Layer 8 of a small transformer language model trained on English Wikipedia (12 layers, counted from 0, width 128).
A neuron adds its activation times its output weights to the MLP's output. To switch it off is to set its activation to zero at one token and run the rest of the model.
A neuron's activation on a vector x is GELU(weights . x + bias), where the dot is the dot product.

Input weights of the MLP neurons that the questions are about. A number n stands for (n - 500) times 0.0021.
n36 (bias -0.198): 220 535 375 571 424 474 447 458 606 496 504 623 417 821 648 565 358 528 432 438 364 600 378 407 359 610 479 482 279 525 342 482 493 377 206 557 429 507 518 647 545 608 470 648 452 633 567 423 306 718 376 418 463 488 565 692 763 564 421 727 346 585 364 479 331 496 554 108 504 515 381 253 486 306 419 437 391 548 504 409 580 404 353 477 464 159 489 545 434 598 533 515 564 617 654 522 467 557 422 380 246 456 547 485 380 416 592 477 322 463 435 577 843 415 571 414 450 664 469 389 414 551 530 504 605 424 556 435
n98 (bias -0.117): 526 427 643 400 467 474 549 161 617 692 493 404 540 576 582 511 431 591 339 471 658 569 152 507 585 534 446 393 416 356 363 555 478 370 654 451 344 400 393 572 733 470 428 528 452 393 650 507 614 293 450 664 504 423 359 457 612 598 658 662 456 511 469 525 522 544 596 555 345 489 448 641 658 478 438 337 241 293 552 449 427 607 766 474 378 496 417 698 655 370 297 320 541 724 584 382 511 367 510 482 564 371 250 492 608 534 668 274 648 445 485 527 429 526 248 429 425 735 423 404 361 302 485 504 458 718 430 651
n112 (bias -0.249): 531 656 440 469 390 334 263 532 400 233 676 325 530 489 426 592 279 361 449 447 466 367 407 457 543 496 422 508 687 570 683 259 620 662 563 540 581 415 496 410 638 270 559 415 508 434 422 577 520 585 537 539 569 250 777 697 567 551 150 650 634 546 395 287 638 631 585 500 485 546 533 275 687 461 427 578 535 597 345 454 378 531 331 476 327 320 557 496 373 731 574 288 465 354 482 631 383 516 692 515 199 431 689 520 532 484 620 433 544 408 229 332 478 388 535 551 511 508 359 572 354 412 699 428 292 322 589 635
n137 (bias -0.169): 654 486 597 507 715 568 645 346 256 564 587 448 358 617 332 488 570 567 538 507 478 601 642 436 582 392 604 478 443 614 412 541 281 456 641 611 407 306 563 384 382 545 504 433 817 381 470 418 431 414 514 597 311 527 621 557 474 485 481 709 641 411 582 479 452 711 675 341 500 311 655 568 385 433 489 515 417 548 534 699 708 586 609 473 504 508 420 602 652 698 396 394 485 518 436 407 650 408 442 573 462 493 332 600 380 620 381 409 450 474 638 115 209 478 571 301 511 320 391 415 291 422 500 294 339 555 769 290
n204 (bias -0.201): 570 523 697 648 616 404 387 656 419 600 322 373 281 392 226 306 381 469 653 524 338 219 574 582 500 675 311 382 407 539 446 415 549 695 554 705 537 655 313 516 267 553 467 585 266 675 653 614 722 443 480 485 366 347 308 621 438 334 517 454 561 390 538 225 528 784 470 431 528 398 331 695 283 500 516 553 463 410 426 391 559 284 615 467 583 492 728 426 651 496 427 455 327 520 542 741 430 177 451 548 396 277 316 319 266 690 517 667 567 601 656 627 394 606 377 261 575 504 266 466 488 399 352 343 608 432 504 500
n237 (bias -0.200): 459 625 543 519 522 357 651 748 372 571 500 552 504 769 378 282 627 577 406 478 686 608 474 437 589 699 425 360 640 387 654 613 629 486 417 387 633 426 393 439 662 426 786 581 419 426 609 562 625 544 511 527 566 280 395 564 537 331 718 538 452 338 407 479 430 441 411 624 577 397 570 236 597 377 515 611 384 828 519 624 667 456 265 267 511 416 449 683 353 598 352 448 407 386 573 711 430 435 408 449 341 507 471 439 550 527 240 278 549 551 275 618 411 640 481 422 579 619 573 454 418 463 612 464 531 406 500 242
n318 (bias -0.251): 426 594 597 291 402 182 461 373 596 582 223 585 538 492 570 333 624 704 559 397 500 862 616 465 562 572 545 416 434 592 518 412 662 271 508 536 415 689 347 664 598 306 437 529 401 388 426 462 638 319 570 546 389 697 315 367 301 418 567 453 657 393 577 482 504 684 440 531 147 488 362 537 515 318 343 515 316 230 399 485 309 581 456 598 335 476 458 586 573 730 400 703 738 443 515 288 426 413 415 655 650 443 632 631 387 512 532 299 508 492 596 512 444 604 272 418 395 457 540 536 608 569 414 424 576 334 535 609
n342 (bias -0.151): 652 503 680 415 572 482 486 674 462 639 660 708 497 538 486 377 467 308 614 344 418 452 500 398 669 444 575 566 347 443 563 684 510 449 643 435 412 430 626 633 539 373 396 584 462 384 703 406 669 363 638 383 416 489 500 574 585 315 314 392 441 577 603 600 678 556 529 434 228 542 467 587 517 595 305 648 397 532 359 462 573 426 434 554 312 224 479 652 661 560 560 504 543 552 417 581 468 496 413 331 363 598 569 732 387 304 366 450 421 559 377 453 761 406 577 818 602 525 522 431 493 583 323 604 659 510 479 357
n391 (bias -0.196): 342 620 373 434 529 582 526 391 486 578 539 636 422 187 383 375 591 531 682 302 479 508 581 592 493 391 345 376 548 524 483 402 493 208 418 459 445 336 478 380 359 305 426 785 381 485 544 413 714 493 448 717 529 340 557 567 289 693 541 582 714 431 546 639 602 631 610 247 485 679 565 507 588 379 660 529 370 642 471 395 398 193 489 441 429 802 389 437 595 514 372 519 474 638 358 460 595 515 523 572 410 482 629 741 428 508 307 362 403 449 643 406 387 405 489 452 308 588 515 421 384 428 360 561 483 414 610 603
n420 (bias -0.114): 393 653 522 393 321 547 403 535 466 566 633 294 404 485 207 406 397 367 450 575 603 619 515 588 675 542 573 349 381 587 446 113 572 378 512 866 469 337 250 529 392 584 446 482 523 462 469 409 664 314 453 461 526 460 877 741 450 496 415 446 436 538 484 276 500 682 599 470 655 413 453 482 482 385 557 531 365 477 542 432 603 260 567 485 356 571 563 512 762 442 641 434 684 568 457 511 569 606 545 500 660 417 307 453 345 425 429 550 629 609 390 649 621 542 618 247 489 669 726 500 584 368 454 421 382 742 351 452
n439 (bias -0.152): 391 475 422 488 711 657 531 504 531 833 280 492 429 436 357 412 572 653 19 523 340 616 500 446 612 687 455 389 650 350 295 466 243 459 582 579 473 423 657 407 402 574 457 456 523 208 625 531 393 358 463 571 462 548 583 751 488 594 414 307 385 634 351 518 588 592 592 550 642 308 482 669 496 415 496 593 563 485 492 527 521 342 536 371 335 353 666 434 623 303 411 434 648 416 744 458 519 480 511 413 551 481 345 432 677 169 564 461 626 637 389 444 608 454 419 492 627 352 159 432 589 328 539 557 442 379 430 444

Output weights of the MLP neurons that the questions are about. A number n stands for (n - 500) times 0.0018.
n36: 481 513 457 479 535 617 421 503 304 395 529 512 766 824 520 395 520 662 782 545 620 514 432 628 488 322 510 554 530 380 579 580 497 485 443 426 497 533 320 359 418 616 429 435 408 542 429 552 454 603 532 557 223 483 527 311 279 606 456 545 359 478 511 728 516 506 698 573 687 600 428 527 650 377 487 582 324 470 435 440 523 352 684 531 443 510 389 441 544 330 285 571 602 576 597 468 405 513 375 446 576 381 628 467 531 572 375 327 320 679 613 530 525 673 477 618 564 529 469 541 407 561 409 428 718 510 346 480
n98: 497 422 622 580 486 489 535 412 602 430 627 699 483 332 554 448 339 371 486 518 372 519 668 383 613 397 471 522 537 514 379 449 525 218 408 446 729 522 450 421 511 539 542 363 703 461 682 525 478 518 553 413 349 403 487 453 437 631 579 414 605 520 531 482 473 679 669 488 443 489 493 445 421 635 684 490 557 624 554 504 550 393 455 569 511 397 821 493 463 485 469 380 591 645 493 978 415 478 531 430 312 594 457 257 406 253 269 397 295 597 386 607 721 743 514 467 638 330 417 507 617 604 571 410 618 327 244 525
n112: 581 692 579 516 542 645 531 549 522 458 559 467 325 474 550 386 507 738 347 472 400 473 518 551 497 315 489 231 460 445 645 313 428 474 500 490 736 475 632 510 693 485 643 534 421 738 482 391 289 641 372 346 458 448 523 581 693 540 751 360 489 363 473 387 564 611 747 239 270 514 386 352 391 517 379 411 540 327 247 586 500 591 522 551 427 402 390 547 584 389 377 349 462 407 242 458 687 705 612 559 661 522 671 391 422 507 532 522 709 507 461 620 388 457 559 533 503 615 519 417 510 384 405 604 232 659 541 624
n137: 345 646 542 470 578 450 497 356 398 419 680 563 361 435 395 882 470 504 511 393 474 485 534 410 547 581 667 459 504 556 595 537 555 653 717 497 423 710 408 614 667 349 298 322 716 489 672 504 515 544 412 319 310 425 582 437 197 526 444 371 533 556 598 863 596 518 265 454 347 396 551 456 618 458 677 483 624 482 521 715 589 289 353 576 656 585 406 500 526 586 309 568 542 420 356 429 578 540 679 504 580 529 355 672 474 493 446 592 596 344 586 496 413 346 564 493 311 532 617 363 610 571 377 451 529 246 621 572
n204: 532 357 328 268 575 267 607 442 591 445 533 527 549 419 704 624 385 695 346 441 317 423 341 586 453 568 371 443 535 323 613 599 534 359 665 721 525 526 383 822 444 450 282 367 495 630 372 576 564 418 537 726 335 407 399 212 369 742 456 508 444 218 643 755 739 500 397 514 458 622 265 522 466 459 547 393 615 513 563 560 580 793 580 439 636 370 434 273 851 403 545 558 446 354 539 714 531 293 338 671 607 453 483 428 768 636 176 751 516 578 513 526 512 303 479 689 460 722 464 654 646 500 434 354 196 805 580 432
n237: 354 475 609 561 740 249 229 778 666 551 450 641 451 450 412 419 462 337 317 865 389 442 629 517 618 574 496 485 485 616 478 522 585 564 738 559 416 500 655 524 555 453 270 500 624 698 545 406 662 378 407 345 533 568 503 392 552 556 572 356 500 431 453 762 420 312 450 500 554 374 570 634 576 402 529 507 700 559 514 467 450 406 432 388 556 541 461 472 477 538 609 493 372 739 481 486 413 614 434 693 283 364 471 522 343 733 255 459 230 703 460 466 349 608 514 436 401 482 324 425 633 514 417 565 391 539 431 456
n318: 556 593 295 464 720 371 428 531 516 732 712 678 644 429 559 405 619 370 607 356 492 433 357 737 646 261 690 649 484 587 420 460 258 457 480 318 470 677 142 297 500 416 635 384 366 438 533 706 464 528 319 443 343 439 607 539 242 632 623 417 279 487 628 531 444 389 589 580 597 551 567 552 473 568 551 621 292 604 410 468 558 557 537 485 189 436 515 249 618 250 538 404 358 405 597 635 427 850 429 538 318 619 579 508 682 441 535 524 478 406 733 508 647 340 585 325 515 639 624 607 229 577 467 529 566 441 405 606
n342: 622 291 514 611 656 433 363 483 421 302 642 493 712 432 496 682 460 472 607 500 392 553 688 527 569 496 382 602 416 486 679 417 614 399 460 383 626 511 485 564 354 466 395 332 616 654 515 819 564 522 486 247 701 416 371 399 598 522 688 445 674 320 231 500 524 534 500 391 733 521 550 623 313 578 649 442 510 672 303 539 601 482 578 544 697 486 479 396 292 570 538 561 542 364 243 573 281 518 648 219 586 496 575 504 496 542 496 590 503 690 447 518 476 543 514 390 424 396 511 407 531 579 566 356 254 621 378 507
n391: 462 516 357 589 435 401 529 704 500 354 624 564 763 412 517 571 559 384 523 441 451 550 604 560 349 716 570 412 568 391 264 547 420 402 500 547 542 541 602 459 497 464 435 544 196 379 696 513 490 581 617 461 338 555 618 634 612 679 503 586 673 463 302 553 389 484 550 518 431 553 453 588 579 423 407 285 617 618 737 443 569 476 469 596 708 364 551 513 592 590 462 569 562 500 592 435 301 409 491 500 654 567 590 457 535 434 344 510 658 309 421 310 481 451 595 455 537 526 880 309 490 472 411 469 582 401 462 231
n420: 303 549 672 664 437 578 493 312 623 297 521 592 503 614 550 417 596 483 532 454 302 645 444 357 599 462 241 591 581 579 397 616 687 602 536 520 418 482 413 609 421 588 749 557 588 606 680 165 453 583 368 531 482 441 448 465 380 493 692 572 504 669 708 706 469 313 408 557 532 641 461 453 440 647 354 579 351 576 525 478 202 419 463 442 284 435 396 551 504 493 510 416 608 726 467 395 386 518 653 434 561 471 461 422 474 387 643 362 497 309 468 431 585 404 420 577 537 762 694 656 458 231 371 467 564 355 548 596
n439: 364 615 462 503 658 376 641 629 381 559 572 581 443 757 474 592 774 539 489 464 696 383 470 419 551 477 629 507 368 507 579 359 400 584 526 507 507 608 512 468 349 402 579 726 577 637 269 670 651 686 715 489 343 527 364 388 777 545 572 520 390 488 488 653 510 479 395 629 428 493 253 411 493 482 408 454 374 311 482 559 190 338 466 507 319 687 369 364 436 431 270 391 296 507 699 424 398 400 594 518 566 648 599 478 427 540 441 541 545 405 478 575 735 503 644 689 305 651 588 643 259 394 466 595 605 535 358 636

Each question names a token from some text and the token that comes next. It shows the vector x that enters the MLP there. A number n stands for (n - 500) times 0.0088.

Then comes g, the gradient of the next token's log-probability with respect to the MLP's output, scaled to length 1. A neuron's effect is roughly proportional to its activation times (output weights . g). A number n stands for (n - 500) times 0.00074.

"ular", then " per"
x: 408 272 205 244 453 474 548 600 615 560 374 597 671 587 598 358 477 305 572 549 572 335 637 419 462 291 708 303 430 648 436 588 513 616 508 481 440 545 366 732 546 473 392 614 483 494 529 483 421 496 267 324 389 606 480 420 391 690 432 566 379 460 511 725 659 498 691 527 500 445 388 688 610 581 579 441 699 484 631 508 162 637 570 525 572 411 458 527 527 481 524 611 420 545 568 585 613 607 328 445 512 540 476 491 503 428 439 506 550 446 510 557 802 362 483 499 427 412 468 445 584 802 392 608 420 542 598 321
g: 509 434 362 528 555 376 375 559 474 472 642 599 463 417 238 647 387 610 580 457 635 632 323 571 258 422 575 677 605 373 558 517 631 524 469 520 488 381 354 671 496 716 462 701 521 508 612 401 719 385 401 573 535 562 772 568 442 546 485 408 411 374 479 537 398 655 535 507 522 632 623 504 453 405 549 445 627 274 746 333 492 477 498 437 424 523 525 571 482 233 550 495 495 600 510 476 466 412 722 480 545 364 503 663 224 468 379 545 666 348 537 235 524 429 580 161 514 561 407 548 518 551 310 820 691 382 519 445
Which neuron, switched off, raises the next token's probability most? n342

"48", then "9"
x: 540 146 507 497 377 677 450 536 456 324 427 640 610 226 614 518 553 220 706 446 532 594 575 456 481 418 590 374 538 636 652 486 528 544 526 363 488 551 519 513 403 572 464 561 353 682 554 549 526 491 283 363 675 559 639 296 526 591 657 509 455 442 579 640 523 448 602 549 390 402 413 557 634 476 497 607 611 454 367 590 263 459 406 497 613 285 385 516 596 291 604 413 539 378 456 637 495 653 377 611 547 422 490 527 455 589 559 345 537 362 591 437 647 267 444 634 523 438 489 631 646 829 226 580 555 488 593 330
g: 446 525 479 490 695 617 671 272 536 478 426 701 575 511 309 470 357 452 474 435 621 611 521 605 709 598 519 494 357 431 548 439 575 194 290 384 435 615 496 449 476 451 451 305 434 514 368 487 558 637 446 496 455 667 399 648 317 641 713 474 533 515 583 316 686 574 494 331 510 598 441 350 595 607 622 560 375 509 508 649 548 395 525 595 451 395 537 712 591 518 758 358 575 349 486 380 448 645 585 493 609 297 480 444 434 487 182 833 652 483 541 645 409 713 599 465 303 397 580 470 529 428 411 488 555 232 507 382
Which neuron, switched off, lowers the next token's probability most? n342

"-", then "own"
x: 403 353 118 519 610 494 543 621 616 654 516 657 756 437 519 465 456 315 398 632 546 559 388 464 518 150 516 516 602 658 568 547 560 629 681 571 648 423 683 507 632 427 347 438 473 605 546 409 592 392 385 356 547 331 491 372 612 651 516 387 587 407 666 677 521 389 529 293 466 605 272 559 616 477 437 430 543 415 428 676 363 623 561 623 670 591 528 436 473 470 630 484 495 510 508 513 476 395 298 584 349 430 356 537 467 669 528 515 561 430 639 568 682 358 413 587 381 567 524 517 411 406 461 523 314 522 626 366
g: 471 428 520 796 603 488 550 585 468 564 521 427 503 347 427 300 599 432 559 503 341 493 538 559 617 194 730 560 609 657 581 586 320 280 356 327 445 551 748 639 518 390 569 440 439 664 652 485 319 336 497 178 455 639 497 358 554 428 682 563 571 341 374 439 390 460 426 394 790 501 365 378 549 574 475 518 396 415 388 521 621 484 452 502 233 400 568 549 553 490 518 664 539 533 503 387 578 653 352 579 498 443 696 375 545 557 628 502 394 556 571 445 733 591 321 555 432 466 660 336 816 549 500 481 388 557 528 568
Which neuron, switched off, lowers the next token's probability most? n342

",", then " started"
x: 494 381 199 463 509 619 515 632 518 309 351 621 425 502 520 547 692 425 531 544 625 437 364 500 572 256 547 353 471 621 709 532 445 638 637 615 527 398 363 468 493 590 607 409 506 560 420 505 578 459 479 336 578 454 461 317 335 545 500 502 506 405 582 554 509 374 757 537 533 601 567 541 545 546 474 464 534 745 592 638 418 512 346 526 645 482 466 417 378 476 562 532 425 477 717 603 398 427 461 393 508 532 469 403 454 530 589 504 560 383 458 629 384 504 490 445 524 402 570 451 655 574 308 630 439 530 570 343
g: 617 653 493 502 489 435 488 439 360 664 482 324 439 552 536 377 437 361 371 412 515 487 399 493 645 430 388 549 604 523 481 629 634 556 377 540 403 485 266 752 495 644 405 848 105 382 558 637 498 652 396 626 486 427 288 503 528 481 689 511 409 608 771 661 167 543 560 507 568 381 472 623 601 387 502 346 457 524 404 516 477 330 417 345 451 606 540 515 557 511 503 603 487 633 504 500 569 549 536 405 745 471 346 407 549 499 595 522 359 345 601 525 370 410 678 456 639 520 703 595 481 538 602 559 180 596 593 330
Which neuron, switched off, raises the next token's probability most? n237

" ", then "12"
x: 344 315 341 578 484 494 328 688 425 554 432 508 607 425 593 595 544 382 642 685 640 496 482 305 380 460 582 385 659 746 472 497 615 621 580 643 679 394 520 423 516 616 502 295 415 526 371 458 438 563 304 362 566 611 655 555 315 491 221 341 467 315 442 773 506 471 597 531 395 427 538 756 807 566 507 410 438 483 483 581 363 564 707 384 554 534 509 429 416 524 616 607 496 348 518 477 444 519 305 589 547 447 361 442 446 786 658 685 607 455 341 591 548 496 564 484 342 513 627 525 523 468 436 455 279 720 546 336
g: 328 728 451 369 655 721 484 506 610 429 506 583 437 396 265 651 429 705 569 250 526 549 472 495 649 718 311 456 529 507 454 204 637 510 578 539 444 436 524 569 655 665 365 671 547 496 620 359 385 512 450 615 528 343 459 545 482 461 442 492 588 532 511 660 403 528 556 409 464 594 433 645 396 701 691 813 514 534 548 324 406 496 686 345 499 311 257 467 441 427 583 620 577 597 460 429 642 398 488 569 604 585 461 422 323 395 473 492 471 437 633 687 490 683 301 532 531 500 333 365 421 510 284 423 633 606 311 282
Which neuron, switched off, lowers the next token's probability most? n420

"es", then " ("
x: 415 428 191 516 574 559 389 612 538 281 374 566 488 452 503 599 555 392 394 689 518 494 464 369 419 338 745 229 533 622 287 493 488 680 492 343 545 567 320 451 479 698 526 341 395 609 511 484 429 682 368 368 597 357 612 467 474 497 498 578 558 321 470 734 576 468 612 511 522 561 466 540 474 631 684 464 542 543 746 480 330 498 391 484 577 491 673 587 616 540 642 523 455 486 503 645 635 498 367 552 669 429 448 589 644 472 533 424 444 444 544 572 738 282 475 399 408 489 554 434 441 575 571 540 384 549 637 284
g: 502 415 510 374 458 524 592 547 751 614 290 620 543 352 466 531 333 282 490 538 328 341 506 457 512 651 542 566 349 569 516 618 429 637 680 458 604 288 561 430 587 406 742 668 238 575 577 354 584 336 378 376 372 503 578 254 702 519 403 566 629 390 364 655 543 393 374 490 485 460 351 628 315 585 450 450 693 522 484 632 518 588 508 344 551 514 463 563 401 604 767 561 325 572 408 577 538 568 475 604 543 776 354 648 649 512 459 563 463 505 437 669 530 727 456 296 512 399 399 314 480 563 324 643 440 407 693 403
Which neuron, switched off, raises the next token's probability most? n36

"ann", then "ay"
x: 392 311 546 414 581 546 604 491 482 273 400 611 604 561 316 558 723 364 500 453 554 477 456 480 424 330 588 347 492 796 354 630 596 689 561 534 595 561 476 505 451 527 540 377 504 699 487 304 297 468 195 208 629 546 609 390 461 479 428 568 334 530 504 798 423 334 506 481 531 554 250 702 560 655 367 455 395 526 609 600 350 576 636 524 519 656 604 555 534 415 598 403 425 507 516 697 541 615 234 580 517 378 333 515 527 578 820 536 512 407 736 576 656 542 542 373 412 519 596 368 368 522 437 559 450 539 428 536
g: 337 473 525 245 559 439 690 531 495 653 358 542 414 538 524 514 395 664 440 527 408 543 529 524 518 445 643 390 462 349 279 464 552 665 495 453 456 423 472 226 475 460 575 274 495 553 236 672 590 634 300 500 533 411 495 516 505 572 598 374 449 625 724 580 511 529 685 472 534 570 509 233 380 502 581 682 720 529 393 460 477 343 457 271 434 408 706 503 658 596 207 503 588 570 614 508 664 425 504 349 570 423 585 598 564 290 670 464 320 551 559 639 513 509 639 645 656 651 616 737 472 307 393 549 540 483 429 244
Which neuron, switched off, lowers the next token's probability most? n36

" J", then "oint"
x: 515 318 418 520 530 497 420 668 527 469 470 464 597 361 449 642 614 481 806 592 527 533 452 361 434 339 556 102 561 575 339 452 598 719 461 474 562 611 429 379 593 572 516 359 518 818 234 339 347 549 409 423 498 410 563 443 588 470 498 564 564 488 616 657 516 476 535 555 613 621 321 555 638 662 575 462 390 484 568 594 222 397 677 406 683 556 562 438 397 391 695 494 373 343 521 619 369 464 282 439 393 348 490 559 404 651 532 497 555 538 633 446 538 606 589 434 567 533 634 502 690 521 441 407 451 542 671 311
g: 480 160 504 461 748 536 481 361 566 426 612 511 745 288 463 587 463 566 617 391 643 611 521 673 547 459 353 388 502 395 597 400 414 460 438 843 190 585 430 704 554 368 452 696 313 354 434 646 396 539 393 584 430 494 409 491 536 586 608 505 668 418 569 465 554 719 378 392 533 403 387 470 459 690 427 572 591 498 456 607 453 368 398 607 611 304 387 563 444 513 457 671 503 720 433 380 648 401 532 578 398 483 501 375 692 463 456 463 583 422 263 350 646 439 413 608 414 584 300 425 594 636 466 496 674 657 649 421
Which neuron, switched off, lowers the next token's probability most? n204

" (", then "TV"
x: 436 475 244 654 526 396 516 492 389 402 357 543 614 719 663 502 578 386 631 547 663 465 456 383 333 457 614 492 554 656 575 511 584 585 686 607 452 493 505 479 536 632 479 263 498 528 546 485 535 522 359 386 670 377 585 373 512 524 487 584 528 332 493 584 542 441 619 457 315 549 242 632 845 414 496 365 592 613 559 624 415 430 578 449 473 489 517 581 323 418 654 501 449 310 611 588 355 597 245 390 488 572 331 499 620 636 620 572 560 342 512 616 588 413 510 377 399 491 343 701 507 483 347 497 278 479 729 502
g: 465 644 546 409 630 596 591 562 537 496 621 356 411 640 401 415 465 514 365 439 489 397 494 604 521 513 391 495 469 650 380 392 553 844 515 377 361 453 643 348 503 648 578 531 506 332 650 634 187 584 388 363 332 479 501 556 412 325 597 404 545 384 749 688 351 496 497 389 518 441 435 330 627 483 496 530 437 520 309 629 557 492 444 571 380 552 382 825 572 591 358 741 504 535 400 460 635 351 561 472 386 445 536 626 279 378 349 489 460 345 662 626 436 621 484 521 526 592 334 579 439 541 399 418 870 543 738 634
Which neuron, switched off, lowers the next token's probability most? n112

"es", then "kin"
x: 464 556 389 447 641 549 462 643 422 235 411 509 510 475 425 604 521 497 528 711 462 432 482 422 396 474 640 391 620 624 363 317 540 656 500 326 749 347 135 342 533 570 590 363 596 618 588 491 549 702 211 432 575 240 570 314 398 487 560 464 512 499 533 724 661 441 680 506 478 411 431 692 347 530 617 392 511 377 518 585 282 564 409 408 470 532 642 489 590 446 463 630 525 306 687 634 538 561 558 500 754 512 421 516 659 540 610 538 613 416 530 591 682 410 382 473 435 522 513 444 611 443 548 479 455 394 598 370
g: 374 669 419 419 472 708 600 405 558 713 591 574 229 565 475 529 532 398 486 287 427 563 398 376 584 701 641 544 357 370 464 350 399 483 421 794 458 334 530 559 498 431 608 511 612 757 518 387 450 571 408 615 649 446 856 690 502 190 502 505 361 361 553 443 377 565 540 538 438 664 569 526 368 420 515 530 476 419 492 484 612 684 489 469 417 599 316 744 560 469 426 565 499 490 332 577 676 399 690 418 432 369 486 459 391 602 603 514 555 312 411 525 272 385 374 574 617 452 317 405 615 578 564 322 655 490 668 522
Which neuron, switched off, raises the next token's probability most? n439

" One", then ")\n"
x: 532 471 325 489 475 629 493 453 547 486 474 465 374 644 571 673 579 457 672 415 645 489 529 488 454 363 642 304 596 669 330 497 601 605 502 387 586 382 549 335 437 796 476 395 419 458 563 549 305 485 381 256 564 537 677 309 351 586 498 590 234 367 746 636 491 450 654 612 596 438 436 536 601 574 536 417 583 541 399 545 333 451 498 548 627 542 402 674 582 460 377 572 475 312 551 522 529 376 351 618 522 545 533 549 454 594 549 407 513 542 584 590 736 436 494 439 239 394 469 561 467 706 424 501 412 461 700 274
g: 665 343 594 378 348 673 250 239 362 508 445 158 307 401 544 491 481 311 390 509 566 553 858 781 423 647 566 485 522 467 545 447 561 578 402 592 352 336 397 546 437 620 644 608 295 602 465 627 683 504 698 515 477 597 494 485 648 596 329 632 458 461 344 439 494 443 454 481 379 596 661 525 562 344 588 546 566 439 611 419 503 414 481 460 597 499 577 500 510 681 392 595 458 338 521 665 368 689 430 485 523 566 339 598 379 361 431 729 665 451 451 446 478 710 615 330 642 479 494 397 584 387 636 608 380 423 526 421
Which neuron, switched off, raises the next token's probability most? n137

"d", then "als"
x: 395 290 640 378 582 467 484 597 476 439 449 616 708 423 552 499 476 455 632 626 526 538 545 646 479 252 639 314 407 681 414 413 497 605 424 410 564 748 377 407 505 676 439 356 588 655 609 442 525 613 275 355 518 520 441 422 397 502 341 582 649 476 554 599 436 465 704 429 638 541 264 451 764 626 329 388 384 316 536 602 295 542 389 568 510 396 515 415 387 485 667 451 551 464 790 500 434 463 248 705 487 557 366 403 573 511 589 603 681 558 558 548 760 469 403 434 448 475 574 402 570 445 440 565 511 523 465 350
g: 499 290 560 541 601 321 596 415 548 344 477 531 544 314 622 347 454 416 427 400 465 480 460 569 588 609 518 458 552 639 508 508 579 795 312 452 514 531 449 662 269 286 435 502 415 435 611 615 566 421 561 539 343 496 457 556 349 545 347 510 572 498 502 467 393 650 498 635 447 470 462 298 515 594 629 363 384 533 291 522 449 639 569 364 448 603 626 973 647 390 432 414 673 508 484 647 378 464 692 245 558 592 447 683 387 336 663 396 464 412 762 643 521 411 669 537 391 410 486 377 577 702 486 625 423 309 611 599
Which neuron, switched off, lowers the next token's probability most? n318

"3", then "."
x: 521 417 335 557 455 517 480 521 390 329 440 520 607 275 510 679 573 538 690 647 567 579 488 463 531 335 557 376 511 724 537 350 419 533 530 252 672 466 479 407 612 500 457 410 376 542 614 535 607 557 212 407 631 570 661 481 467 540 407 486 473 275 679 747 544 520 645 436 465 446 434 806 648 513 525 444 686 398 647 651 204 453 557 481 523 550 453 428 441 352 506 605 425 418 562 496 351 426 334 741 555 405 617 594 448 404 482 264 550 353 649 527 546 533 525 630 416 443 479 507 631 602 304 637 310 559 619 407
g: 623 535 580 579 622 435 351 472 341 558 248 397 683 430 491 550 326 527 571 497 452 616 467 451 541 542 555 399 498 399 466 389 741 559 298 565 482 462 454 600 554 520 292 455 587 421 628 286 516 463 302 606 471 529 529 372 469 440 675 574 503 661 350 309 511 632 467 817 488 686 614 462 635 464 428 365 432 378 748 300 485 553 527 550 557 272 497 280 527 523 452 344 615 533 455 584 402 603 604 324 359 486 457 574 363 584 409 321 775 384 631 602 473 720 545 504 457 234 765 611 637 381 479 692 565 510 657 452
Which neuron, switched off, lowers the next token's probability most? n391

" services", then " director"
x: 424 290 409 411 517 601 700 532 515 509 498 532 482 365 491 454 500 392 505 544 473 397 521 350 513 284 780 334 630 544 544 436 497 641 595 556 424 312 444 633 591 582 541 395 274 459 546 465 535 477 380 228 499 448 548 341 390 542 474 634 347 448 648 710 322 486 631 594 540 472 540 636 645 660 496 478 526 505 554 573 215 468 513 406 683 547 555 552 476 470 560 506 397 614 700 489 429 570 215 412 572 457 427 574 449 409 291 433 659 506 628 566 788 305 566 439 433 597 668 660 765 655 531 586 403 520 511 145
g: 511 623 414 423 578 439 410 346 473 418 572 459 666 529 272 680 516 528 374 486 393 607 594 464 405 406 604 388 509 695 506 553 315 683 390 672 356 523 741 409 277 892 264 417 644 614 456 580 596 636 360 584 388 573 560 636 388 561 764 534 321 425 511 516 638 530 636 461 455 383 523 419 577 572 415 284 606 459 657 682 615 639 511 495 394 633 435 514 604 575 533 391 436 619 519 360 439 245 270 476 591 436 539 502 453 561 473 494 336 585 270 526 261 439 546 483 459 604 347 536 667 563 578 324 457 407 670 469
Which neuron, switched off, raises the next token's probability most? n420

"TV", then "3"
x: 475 381 388 662 490 649 584 605 453 478 530 405 446 442 530 556 602 470 613 466 593 570 495 453 384 285 593 347 571 651 329 494 579 623 588 522 357 453 520 430 430 731 548 287 425 405 411 566 477 575 334 262 475 532 677 258 301 561 643 532 379 357 627 765 461 439 657 506 543 346 365 691 709 554 494 384 630 521 566 646 486 446 581 539 462 430 513 537 504 503 467 423 542 434 633 533 453 488 486 551 547 467 644 467 415 498 450 369 482 490 562 686 635 345 704 465 95 522 549 675 682 522 436 431 431 449 551 430
g: 438 386 570 677 495 554 341 676 418 483 625 516 462 376 531 482 430 453 808 500 336 574 490 350 470 656 374 390 609 409 483 477 648 435 654 477 271 552 520 352 354 449 553 710 396 611 622 423 592 493 319 530 496 607 560 409 534 421 631 530 757 545 480 398 602 367 519 559 242 528 590 604 470 463 459 780 454 470 260 374 396 508 667 300 594 400 300 497 361 585 700 295 748 529 216 436 395 612 479 719 619 691 584 423 425 559 538 459 666 568 354 453 538 584 320 671 562 507 491 519 585 444 347 445 524 484 354 644
Which neuron, switched off, lowers the next token's probability most? n420

" track", then " host"
x: 439 458 343 423 569 338 607 568 429 463 583 544 579 480 649 489 508 368 493 407 516 415 392 349 533 396 669 363 606 549 530 426 598 697 469 602 747 420 401 483 484 603 383 503 491 480 513 548 484 702 407 388 482 330 575 487 483 533 494 390 440 465 526 737 409 483 652 489 714 455 486 525 719 675 462 410 537 696 546 497 235 395 481 362 645 502 455 633 467 325 550 501 377 570 736 672 462 451 388 471 356 474 462 374 331 614 435 548 441 621 523 547 610 298 580 604 411 369 582 545 743 625 328 449 218 741 671 430
g: 535 544 378 503 526 439 598 537 499 449 588 544 357 259 368 627 773 526 412 569 456 611 572 432 525 541 701 564 453 623 382 554 500 579 566 576 233 414 447 430 474 722 618 454 556 706 344 631 481 601 309 350 399 567 378 382 362 524 418 637 246 356 410 527 410 439 522 477 444 518 542 390 527 233 639 276 578 379 571 608 542 489 340 505 161 571 444 866 774 464 513 500 702 527 592 347 485 400 333 650 589 477 497 434 552 771 473 473 495 574 626 499 431 514 615 353 553 684 510 634 344 500 526 530 413 397 526 612
Which neuron, switched off, lowers the next token's probability most? n237